Layer 7 of a small transformer language model trained on English Wikipedia (10 layers, counted from 0, width 96).
A neuron adds its activation times its output weights to the MLP's output. To switch it off is to set its activation to zero at one token and run the rest of the model.
A neuron's activation on a vector x is ReLU(weights . x + bias), where the dot is the dot product.

Input weights of the MLP neurons that the questions are about. A number n stands for (n - 500) times 0.0016.
n91 (bias 0.011): 312 394 459 591 493 699 375 635 454 693 433 402 521 458 518 354 582 610 624 532 258 743 585 244 599 304 212 403 239 621 590 728 401 566 685 715 399 589 474 440 474 485 575 451 485 575 323 504 374 510 685 656 359 584 504 458 598 413 453 617 451 566 450 522 485 648 610 588 343 271 582 465 448 448 447 730 553 474 382 617 568 704 565 541 295 405 475 545 428 362 705 418 549 360 481 363
n94 (bias -0.052): 755 607 414 630 405 745 818 560 701 339 871 438 377 195 449 542 386 423 615 657 450 380 855 477 233 530 793 452 529 254 658 423 248 265 667 548 535 500 505 567 486 387 28 619 569 605 555 390 301 597 559 566 267 397 529 379 303 709 477 590 529 738 320 602 667 563 524 539 352 463 595 263 352 425 354 600 573 768 368 293 327 820 486 400 559 359 407 524 688 447 698 600 519 413 471 666
n237 (bias -0.047): 374 409 241 566 534 534 642 347 526 221 704 423 691 640 308 583 623 560 191 428 492 384 399 712 673 482 433 678 738 606 436 713 332 446 276 530 660 462 425 629 332 383 500 372 429 398 697 431 631 606 634 673 483 375 578 724 504 488 422 607 594 262 530 554 755 327 439 544 380 586 559 579 713 151 296 441 530 542 317 204 569 390 508 398 526 329 500 410 371 560 655 309 670 483 700 549
n249 (bias -0.013): 421 780 708 504 725 393 656 604 364 632 407 402 597 523 764 336 408 464 344 634 825 358 794 426 662 587 478 584 655 301 473 478 451 391 541 504 306 694 491 536 544 626 491 354 486 709 547 380 267 541 652 456 430 248 608 487 567 392 526 574 571 509 342 491 45 303 667 418 247 576 562 454 371 693 170 456 351 408 500 496 545 381 517 367 486 504 629 540 907 589 298 280 527 545 451 671
n277 (bias -0.040): 617 625 331 354 851 353 594 464 509 486 577 702 400 467 455 531 400 440 417 526 570 385 464 657 440 825 437 791 564 500 500 276 723 405 636 408 710 596 513 721 351 496 684 468 566 596 390 376 645 416 461 296 564 338 491 227 656 406 672 419 537 410 547 425 441 820 337 261 546 443 172 594 555 500 477 227 551 658 618 297 293 382 320 212 552 280 735 657 601 624 430 91 582 454 477 760
n430 (bias -0.043): 518 352 394 308 196 263 608 819 718 422 546 532 438 258 432 383 532 378 565 413 650 138 569 703 336 467 505 394 445 526 495 301 341 491 657 551 640 270 500 454 677 568 495 735 945 537 509 588 628 156 513 573 385 423 621 603 616 549 554 394 300 658 721 491 311 443 584 140 509 407 445 672 745 459 599 752 434 441 385 505 337 490 527 611 347 627 482 426 733 431 579 459 925 556 417 607
n440 (bias -0.040): 214 170 623 708 388 814 579 652 384 159 398 451 818 489 568 437 404 75 889 303 362 234 404 132 484 555 442 259 425 767 554 409 304 505 511 809 405 628 558 549 156 368 375 441 767 462 505 316 473 619 520 388 468 621 685 195 797 395 427 668 505 605 560 589 345 713 664 456 645 763 479 461 419 431 374 665 331 421 557 127 392 805 650 532 744 685 531 478 505 860 353 388 624 462 693 598
n481 (bias -0.054): 318 740 627 596 500 414 876 523 451 420 349 471 627 310 477 468 227 644 376 669 631 629 786 366 582 363 462 160 519 432 314 614 572 304 300 471 668 561 635 791 593 291 414 339 554 571 692 671 509 439 540 627 326 458 44 433 481 348 340 629 581 291 625 693 306 496 741 359 595 432 179 676 434 729 452 269 514 495 672 710 414 642 750 424 608 453 697 443 524 699 471 429 718 538 580 349
n511 (bias -0.031): 684 505 638 893 438 342 336 458 691 462 548 553 705 235 724 458 495 631 423 262 236 555 382 472 694 613 708 424 510 290 409 285 485 336 441 567 410 253 481 519 646 294 423 352 426 586 661 347 467 553 414 495 457 430 524 737 174 570 412 525 553 425 247 569 695 419 854 608 581 692 429 510 371 740 374 320 786 853 464 639 457 441 669 648 401 537 227 322 322 510 258 457 696 655 791 693
n643 (bias -0.044): 558 631 605 418 60 648 673 533 401 337 362 445 528 574 426 681 504 573 695 488 480 594 487 665 509 608 579 802 374 637 470 559 312 214 569 182 469 605 239 475 533 587 602 630 491 766 451 568 604 349 616 872 768 620 538 577 496 492 459 610 530 397 444 774 404 389 538 310 348 403 575 474 555 504 603 324 573 429 528 542 377 387 544 395 448 260 471 432 653 517 602 312 643 470 437 196

Output weights of the MLP neurons that the questions are about. A number n stands for (n - 500) times 0.00062.
n91: 539 544 466 479 410 374 708 270 497 464 551 575 667 565 433 562 536 315 450 448 599 371 337 568 440 576 630 503 394 465 493 191 681 411 420 368 604 507 522 500 576 366 481 484 566 594 548 446 600 556 575 471 454 430 438 466 372 642 491 515 590 463 342 701 571 403 273 395 635 583 446 567 468 692 471 441 491 675 636 438 477 425 422 429 608 583 434 669 564 563 190 461 463 534 497 760
n94: 421 590 481 463 460 550 728 388 923 771 602 536 221 362 665 678 604 557 490 301 273 600 529 335 363 630 655 260 592 531 649 312 266 423 510 473 890 451 481 405 385 139 437 398 619 232 413 512 482 537 186 592 420 366 583 581 317 484 315 257 324 542 624 415 771 719 552 836 342 420 658 386 491 619 697 458 473 667 546 230 476 650 441 422 571 466 629 482 454 161 772 660 439 835 611 560
n237: 415 390 524 396 405 480 447 563 590 479 312 438 365 449 251 258 598 513 659 680 647 805 547 695 496 549 229 614 666 477 380 338 311 611 318 326 230 716 421 514 549 435 467 492 188 514 359 555 465 761 488 504 680 552 365 443 334 635 605 592 457 568 248 292 625 483 331 263 445 492 442 516 610 757 704 677 601 541 622 640 395 694 689 433 583 583 440 527 532 632 667 654 239 642 446 457
n249: 699 485 529 418 562 313 478 591 370 465 322 548 543 328 361 657 408 564 585 742 344 364 401 680 316 277 351 416 541 448 380 610 705 474 606 514 693 359 522 508 634 551 840 644 384 545 399 360 706 318 507 691 492 554 542 694 624 317 395 469 574 590 414 489 431 485 786 540 335 361 542 592 548 640 596 547 535 448 347 435 519 507 392 560 520 372 388 606 199 465 552 390 692 401 447 496
n277: 648 551 550 520 311 584 182 604 591 648 648 261 408 429 584 677 588 495 486 542 394 674 448 600 633 652 465 294 416 427 741 806 524 556 373 426 352 533 486 571 568 436 180 755 784 755 547 500 442 474 328 419 341 670 676 100 874 353 579 544 386 572 496 280 532 583 796 460 456 405 408 522 354 574 328 572 623 597 522 643 542 468 557 697 525 411 490 403 312 255 161 669 459 109 458 140
n430: 426 470 607 529 488 478 330 438 446 605 468 594 673 438 362 567 176 197 496 592 632 599 664 288 684 562 430 619 473 535 701 768 515 686 488 504 583 434 744 525 545 322 604 434 402 642 500 408 576 626 611 358 788 588 504 282 233 508 654 594 529 555 460 451 544 385 340 528 371 578 331 478 269 444 336 426 489 568 496 360 465 541 396 346 552 290 708 558 515 418 531 729 319 513 381 405
n440: 576 599 500 347 359 323 690 385 533 446 500 239 723 629 121 325 570 420 401 549 504 600 375 738 461 538 387 449 837 625 243 470 332 404 514 287 560 536 225 572 712 509 685 540 613 438 544 727 475 635 398 408 636 328 300 712 504 950 492 274 414 450 359 496 657 728 542 588 508 379 373 413 648 397 455 500 410 583 786 299 597 479 565 619 546 412 675 558 860 336 586 359 487 504 408 482
n481: 643 287 679 407 547 580 654 373 522 526 315 709 331 480 682 593 353 495 770 652 468 26 592 752 377 592 705 564 570 310 692 941 541 610 537 693 460 674 766 604 537 725 480 429 464 692 354 125 467 406 354 381 225 471 157 617 696 658 867 488 528 548 385 465 442 942 322 473 193 616 429 386 445 104 412 427 429 525 433 341 561 363 364 394 489 575 588 704 721 279 587 538 456 292 374 542
n511: 443 514 724 860 471 487 550 486 314 386 480 545 280 784 447 510 408 455 625 449 672 490 339 500 418 515 291 464 667 607 375 636 702 408 393 340 775 576 542 566 368 762 187 411 586 627 467 584 222 730 225 454 644 695 727 588 588 485 491 495 544 460 619 505 248 564 530 898 565 436 600 509 755 445 248 275 530 219 491 292 626 681 94 453 451 505 185 364 465 509 596 531 657 455 570 355
n643: 576 478 328 524 704 559 471 429 633 481 574 520 461 836 521 481 552 369 221 321 547 262 405 480 376 689 699 529 593 606 393 529 402 437 512 538 412 489 489 387 327 432 575 313 550 383 563 594 655 427 403 433 672 511 511 645 544 624 576 826 371 354 423 442 504 821 353 786 556 449 319 693 374 533 652 407 580 724 539 579 410 298 279 269 477 615 500 490 447 628 462 525 468 549 541 431

Each question names a token from some text and the token that comes next. It shows the vector x that enters the MLP there. A number n stands for (n - 500) times 0.011.

Then comes g, the gradient of the next token's log-probability with respect to the MLP's output, scaled to length 1. A neuron's effect is roughly proportional to its activation times (output weights . g). A number n stands for (n - 500) times 0.00083.

" Hill", then ","
x: 625 306 595 680 528 452 358 590 453 570 590 567 394 497 536 450 524 485 439 625 371 537 535 349 518 541 413 420 427 489 615 643 517 538 407 572 430 493 410 497 418 536 357 612 516 422 554 525 672 97 516 628 612 471 588 622 636 355 607 386 598 585 546 333 392 664 572 673 359 452 451 490 411 448 507 559 534 486 467 426 516 480 564 628 421 471 485 401 461 427 664 425 470 564 462 408
g: 640 560 574 652 575 786 301 530 346 662 427 574 632 349 775 653 372 376 619 605 564 350 560 400 328 402 501 497 475 474 496 594 477 731 626 520 453 446 501 422 484 367 470 412 549 626 735 475 667 549 548 577 642 543 366 289 191 299 520 588 550 498 630 373 548 447 712 515 544 581 245 501 312 706 398 483 511 549 438 510 497 473 505 633 393 414 313 424 281 383 520 641 355 396 377 620
Which neuron, switched off, lowers the next token's probability most? n430

" in", then " the"
x: 702 499 526 615 595 477 447 348 556 514 615 489 323 419 509 565 531 466 472 666 513 507 570 529 504 559 490 505 406 486 388 530 570 608 491 383 508 585 507 534 523 584 581 469 530 550 338 464 518 320 483 494 532 447 558 584 673 464 510 407 491 443 637 308 513 860 636 662 587 478 472 553 455 448 313 537 533 312 375 397 515 408 479 546 366 562 508 364 462 393 699 347 383 536 476 412
g: 601 525 647 574 693 558 345 495 251 609 564 324 292 451 461 477 466 364 808 515 560 604 538 180 523 448 462 580 439 361 505 641 434 449 446 421 332 510 498 409 601 743 627 373 703 392 126 478 537 547 592 585 549 552 644 472 720 500 580 329 430 571 691 293 515 406 581 641 658 429 440 546 439 418 454 456 401 694 335 508 442 453 741 596 465 648 622 468 546 488 511 415 388 473 294 536
Which neuron, switched off, lowers the next token's probability most? n277

" de", then "spite"
x: 553 545 432 702 622 328 554 534 634 580 473 617 249 464 540 474 561 483 524 689 445 569 510 360 604 571 588 513 495 446 459 445 553 599 511 559 461 518 568 477 349 532 706 537 480 380 488 484 429 265 506 650 521 411 551 427 597 408 504 373 434 496 562 437 506 739 677 768 473 359 501 578 493 424 440 519 479 340 494 358 532 437 559 649 339 484 381 452 517 436 591 465 504 452 408 341
g: 725 607 262 645 692 324 333 330 379 350 632 435 654 444 561 705 673 582 636 401 579 388 409 840 540 474 619 432 413 405 687 384 411 671 600 466 253 381 574 560 477 555 648 373 379 782 314 394 437 645 498 611 380 636 519 587 600 434 503 394 494 503 536 401 420 592 577 642 453 427 408 434 351 740 357 498 404 410 602 450 585 395 541 517 526 518 447 497 558 513 322 366 681 365 387 460
Which neuron, switched off, lowers the next token's probability most? n91

" top", then " flight"
x: 645 423 591 684 561 469 329 478 444 501 513 574 490 358 565 512 506 519 435 709 463 519 663 457 633 491 514 371 388 673 526 522 495 524 494 407 572 612 489 429 421 552 501 434 489 496 371 561 486 295 536 710 411 456 633 493 615 431 497 350 595 478 564 412 501 617 742 685 391 413 483 590 467 528 480 489 478 276 534 382 586 350 458 605 302 525 501 437 418 543 731 363 372 563 382 445
g: 443 425 298 547 564 441 485 727 544 551 442 654 480 503 588 261 412 682 402 557 732 577 548 520 542 453 619 275 388 240 421 381 432 624 661 456 431 491 630 324 384 499 541 609 395 562 611 449 634 513 510 465 575 458 373 434 713 556 318 487 693 357 488 710 589 621 602 651 580 357 496 474 407 545 422 631 539 516 522 567 305 656 186 607 472 382 347 728 104 556 426 461 539 558 601 469
Which neuron, switched off, lowers the next token's probability most? n249

"2", then "3"
x: 549 353 586 541 782 403 400 579 564 554 406 483 576 434 529 380 468 541 454 719 362 535 665 594 484 527 379 322 243 523 499 604 527 457 567 380 528 602 607 460 274 611 664 478 524 589 461 560 564 460 551 585 525 537 512 432 521 372 496 443 486 475 705 388 392 631 701 692 490 509 327 375 550 442 495 479 500 419 445 512 485 421 577 474 447 595 626 370 514 556 670 374 314 456 411 409
g: 336 689 473 645 670 337 402 156 389 469 557 525 570 460 496 643 415 414 593 625 548 331 449 601 350 520 432 531 560 545 533 575 612 514 595 358 717 643 597 283 537 433 664 728 370 222 630 413 592 697 407 514 633 509 279 454 492 749 550 547 525 390 423 272 451 590 386 499 623 589 489 641 665 493 407 564 306 482 639 637 453 415 388 333 576 427 316 575 309 621 478 548 372 563 606 369
Which neuron, switched off, raises the next token's probability most? n277

"a", then " were"
x: 457 339 539 788 538 445 411 617 563 727 433 575 282 548 488 488 463 511 528 614 417 643 516 275 391 557 607 464 520 549 536 590 563 489 481 594 421 458 375 478 571 644 478 584 472 376 418 598 465 333 617 600 498 382 573 598 521 325 638 421 550 504 451 369 473 720 608 591 483 380 359 434 413 476 385 543 581 444 318 443 516 562 591 604 456 639 496 518 329 461 633 451 419 521 464 385
g: 697 342 712 574 600 624 384 613 600 488 650 624 383 384 539 439 699 613 667 538 499 671 519 477 580 350 353 433 415 370 493 471 395 490 525 310 348 547 592 399 202 615 523 211 387 511 366 585 518 253 530 405 551 759 575 571 554 512 623 431 361 523 727 569 508 451 639 729 436 292 475 536 558 555 542 385 560 500 470 491 461 411 594 464 153 539 399 304 620 336 608 574 577 370 534 657
Which neuron, switched off, raises the next token's probability most? n91

" it", then " is"
x: 779 437 568 653 631 687 466 495 583 561 664 535 388 516 604 480 484 530 514 479 330 585 610 529 533 621 524 409 481 479 478 530 345 451 538 525 490 578 385 515 479 516 537 442 608 439 418 493 544 258 406 444 589 576 564 596 533 358 586 366 489 462 529 425 303 719 587 660 442 367 439 490 467 467 278 491 577 364 305 458 430 444 556 574 528 472 547 453 547 411 645 380 632 500 466 392
g: 585 465 470 524 839 475 369 629 466 512 501 403 332 473 658 673 505 397 435 502 485 442 566 470 552 393 542 570 566 498 543 534 660 516 414 511 239 626 501 424 429 620 641 662 409 447 529 483 770 536 622 479 568 806 599 546 459 672 516 357 699 530 401 434 584 409 274 242 288 234 389 349 578 509 605 444 498 375 223 720 426 385 461 511 641 674 587 432 470 426 573 328 677 467 403 337
Which neuron, switched off, raises the next token's probability most? n94

"0", then "0"
x: 691 458 698 508 750 484 477 602 437 399 460 447 500 315 507 403 438 589 473 549 402 479 656 539 425 649 421 407 417 571 480 623 544 506 467 463 588 514 572 414 259 595 617 446 558 451 430 603 624 488 575 620 481 571 657 445 669 374 546 340 511 439 435 386 479 684 673 680 457 447 477 494 553 462 336 506 541 421 433 497 448 305 573 458 529 526 476 397 644 399 646 435 341 383 496 388
g: 442 203 347 379 384 507 663 749 340 394 443 413 661 560 666 501 387 404 423 525 636 609 439 556 604 477 622 517 556 515 499 527 592 348 652 369 606 378 617 384 257 635 704 621 845 861 404 662 448 274 555 418 510 457 703 495 569 479 618 454 329 491 552 485 345 627 596 510 401 672 437 476 422 524 593 326 448 413 370 540 478 513 354 622 439 425 547 293 330 512 407 487 473 532 613 555
Which neuron, switched off, raises the next token's probability most? n91

" re", then "leg"
x: 691 529 533 553 560 579 595 512 557 644 618 662 353 448 512 500 585 501 455 495 554 460 564 504 552 478 594 466 418 500 481 592 328 604 541 409 396 592 469 428 562 557 554 423 521 357 411 441 432 313 486 588 417 444 548 615 599 542 634 243 459 478 564 344 418 654 801 776 493 354 419 504 485 483 373 449 555 341 429 442 534 400 519 613 444 507 460 435 508 403 745 387 393 499 499 436
g: 509 663 425 486 615 630 370 456 480 381 546 626 535 703 292 24 679 510 493 675 581 510 528 596 520 575 630 329 533 750 451 532 586 648 481 441 659 574 509 614 364 669 477 535 336 261 418 521 350 569 280 417 270 462 403 542 467 490 229 466 479 497 540 672 659 464 473 591 380 472 590 521 444 530 471 599 299 801 639 326 444 558 622 372 548 462 514 349 459 558 535 511 521 491 354 582
Which neuron, switched off, lowers the next token's probability most? n94

" worked", then " a"
x: 619 501 643 711 527 688 385 439 506 610 642 545 527 518 571 496 592 549 668 572 459 567 514 437 493 480 458 370 497 365 545 494 494 554 497 475 387 470 531 539 539 445 479 523 578 495 260 541 552 202 439 634 501 510 604 584 533 312 628 422 514 494 560 418 401 726 741 615 436 413 454 437 424 521 438 571 497 312 429 454 519 401 525 501 374 343 522 332 509 456 721 379 527 496 455 411
g: 398 345 346 419 439 531 582 525 535 273 512 403 297 496 507 294 675 678 417 727 592 495 616 575 497 626 553 687 588 383 522 545 568 342 574 630 525 522 378 490 360 552 383 660 555 769 412 454 532 380 441 415 737 460 461 608 673 338 595 447 487 420 606 513 506 727 371 318 548 641 428 709 301 272 402 363 574 626 563 345 481 452 521 463 410 673 527 523 540 588 155 517 459 599 713 317
Which neuron, switched off, lowers the next token's probability most? n643

" were", then " re"
x: 791 427 568 771 525 595 521 454 481 556 670 549 395 522 566 455 563 565 521 662 465 540 561 540 505 607 482 465 489 447 478 525 389 540 491 441 502 606 546 528 487 467 552 494 563 346 371 412 365 340 523 588 491 401 591 535 504 315 474 403 418 513 519 387 444 797 686 687 417 488 506 444 383 485 379 499 517 415 499 419 448 486 537 654 365 540 501 336 488 495 660 367 385 539 446 348
g: 589 710 433 265 295 524 502 565 636 502 644 667 357 686 572 230 467 561 642 448 400 338 468 327 478 618 457 197 510 393 514 699 200 591 697 768 576 618 515 523 484 534 483 615 630 313 691 446 547 636 398 618 513 214 426 497 414 555 420 454 414 507 549 587 599 515 489 698 604 462 426 616 439 476 258 588 516 508 583 322 503 546 492 399 590 351 448 470 588 496 523 637 507 278 373 569
Which neuron, switched off, lowers the next token's probability most? n94

"roll", then " illustrat"
x: 535 328 541 627 504 493 518 564 461 581 610 687 575 645 560 567 520 582 536 534 422 740 709 330 438 497 473 404 414 462 464 568 522 462 486 547 249 625 510 399 476 574 442 466 583 615 477 729 483 309 522 478 574 614 565 594 529 361 533 420 414 436 531 356 609 658 740 567 412 293 448 347 485 453 463 466 458 371 494 486 441 451 654 433 378 467 579 408 451 503 569 360 399 618 442 336
g: 415 513 659 553 466 538 561 566 350 332 691 537 537 422 464 658 569 355 495 481 394 447 489 483 433 709 352 648 449 516 787 449 520 343 517 701 462 483 482 659 353 653 422 646 423 346 638 450 106 546 729 428 543 422 479 425 536 506 510 549 459 264 537 561 522 776 554 347 353 756 338 589 551 349 419 687 714 299 471 553 284 408 431 389 583 655 448 481 612 485 439 526 468 500 649 347
Which neuron, switched off, lowers the next token's probability most? n481

" ", then "tsu"
x: 649 479 527 566 682 462 525 583 614 538 625 415 182 454 525 511 564 389 544 539 504 521 550 494 555 567 568 405 476 563 394 646 417 577 428 602 505 471 482 314 508 385 630 463 400 501 396 611 490 386 485 576 510 595 663 496 522 441 417 361 464 354 558 479 463 786 673 669 390 389 482 441 492 456 439 526 603 386 342 344 594 418 468 550 472 513 347 492 530 414 833 409 452 556 542 455
g: 369 645 390 391 303 283 542 317 581 401 366 387 484 558 549 510 370 255 319 291 616 383 500 591 502 426 616 828 457 717 332 351 474 575 346 522 589 389 424 535 661 264 441 552 463 382 563 446 459 733 594 402 614 456 597 382 553 442 550 614 623 306 330 565 449 511 438 431 667 572 731 574 802 391 453 572 581 420 543 638 655 648 422 480 575 354 638 585 637 625 477 508 636 532 537 443
Which neuron, switched off, raises the next token's probability most? n94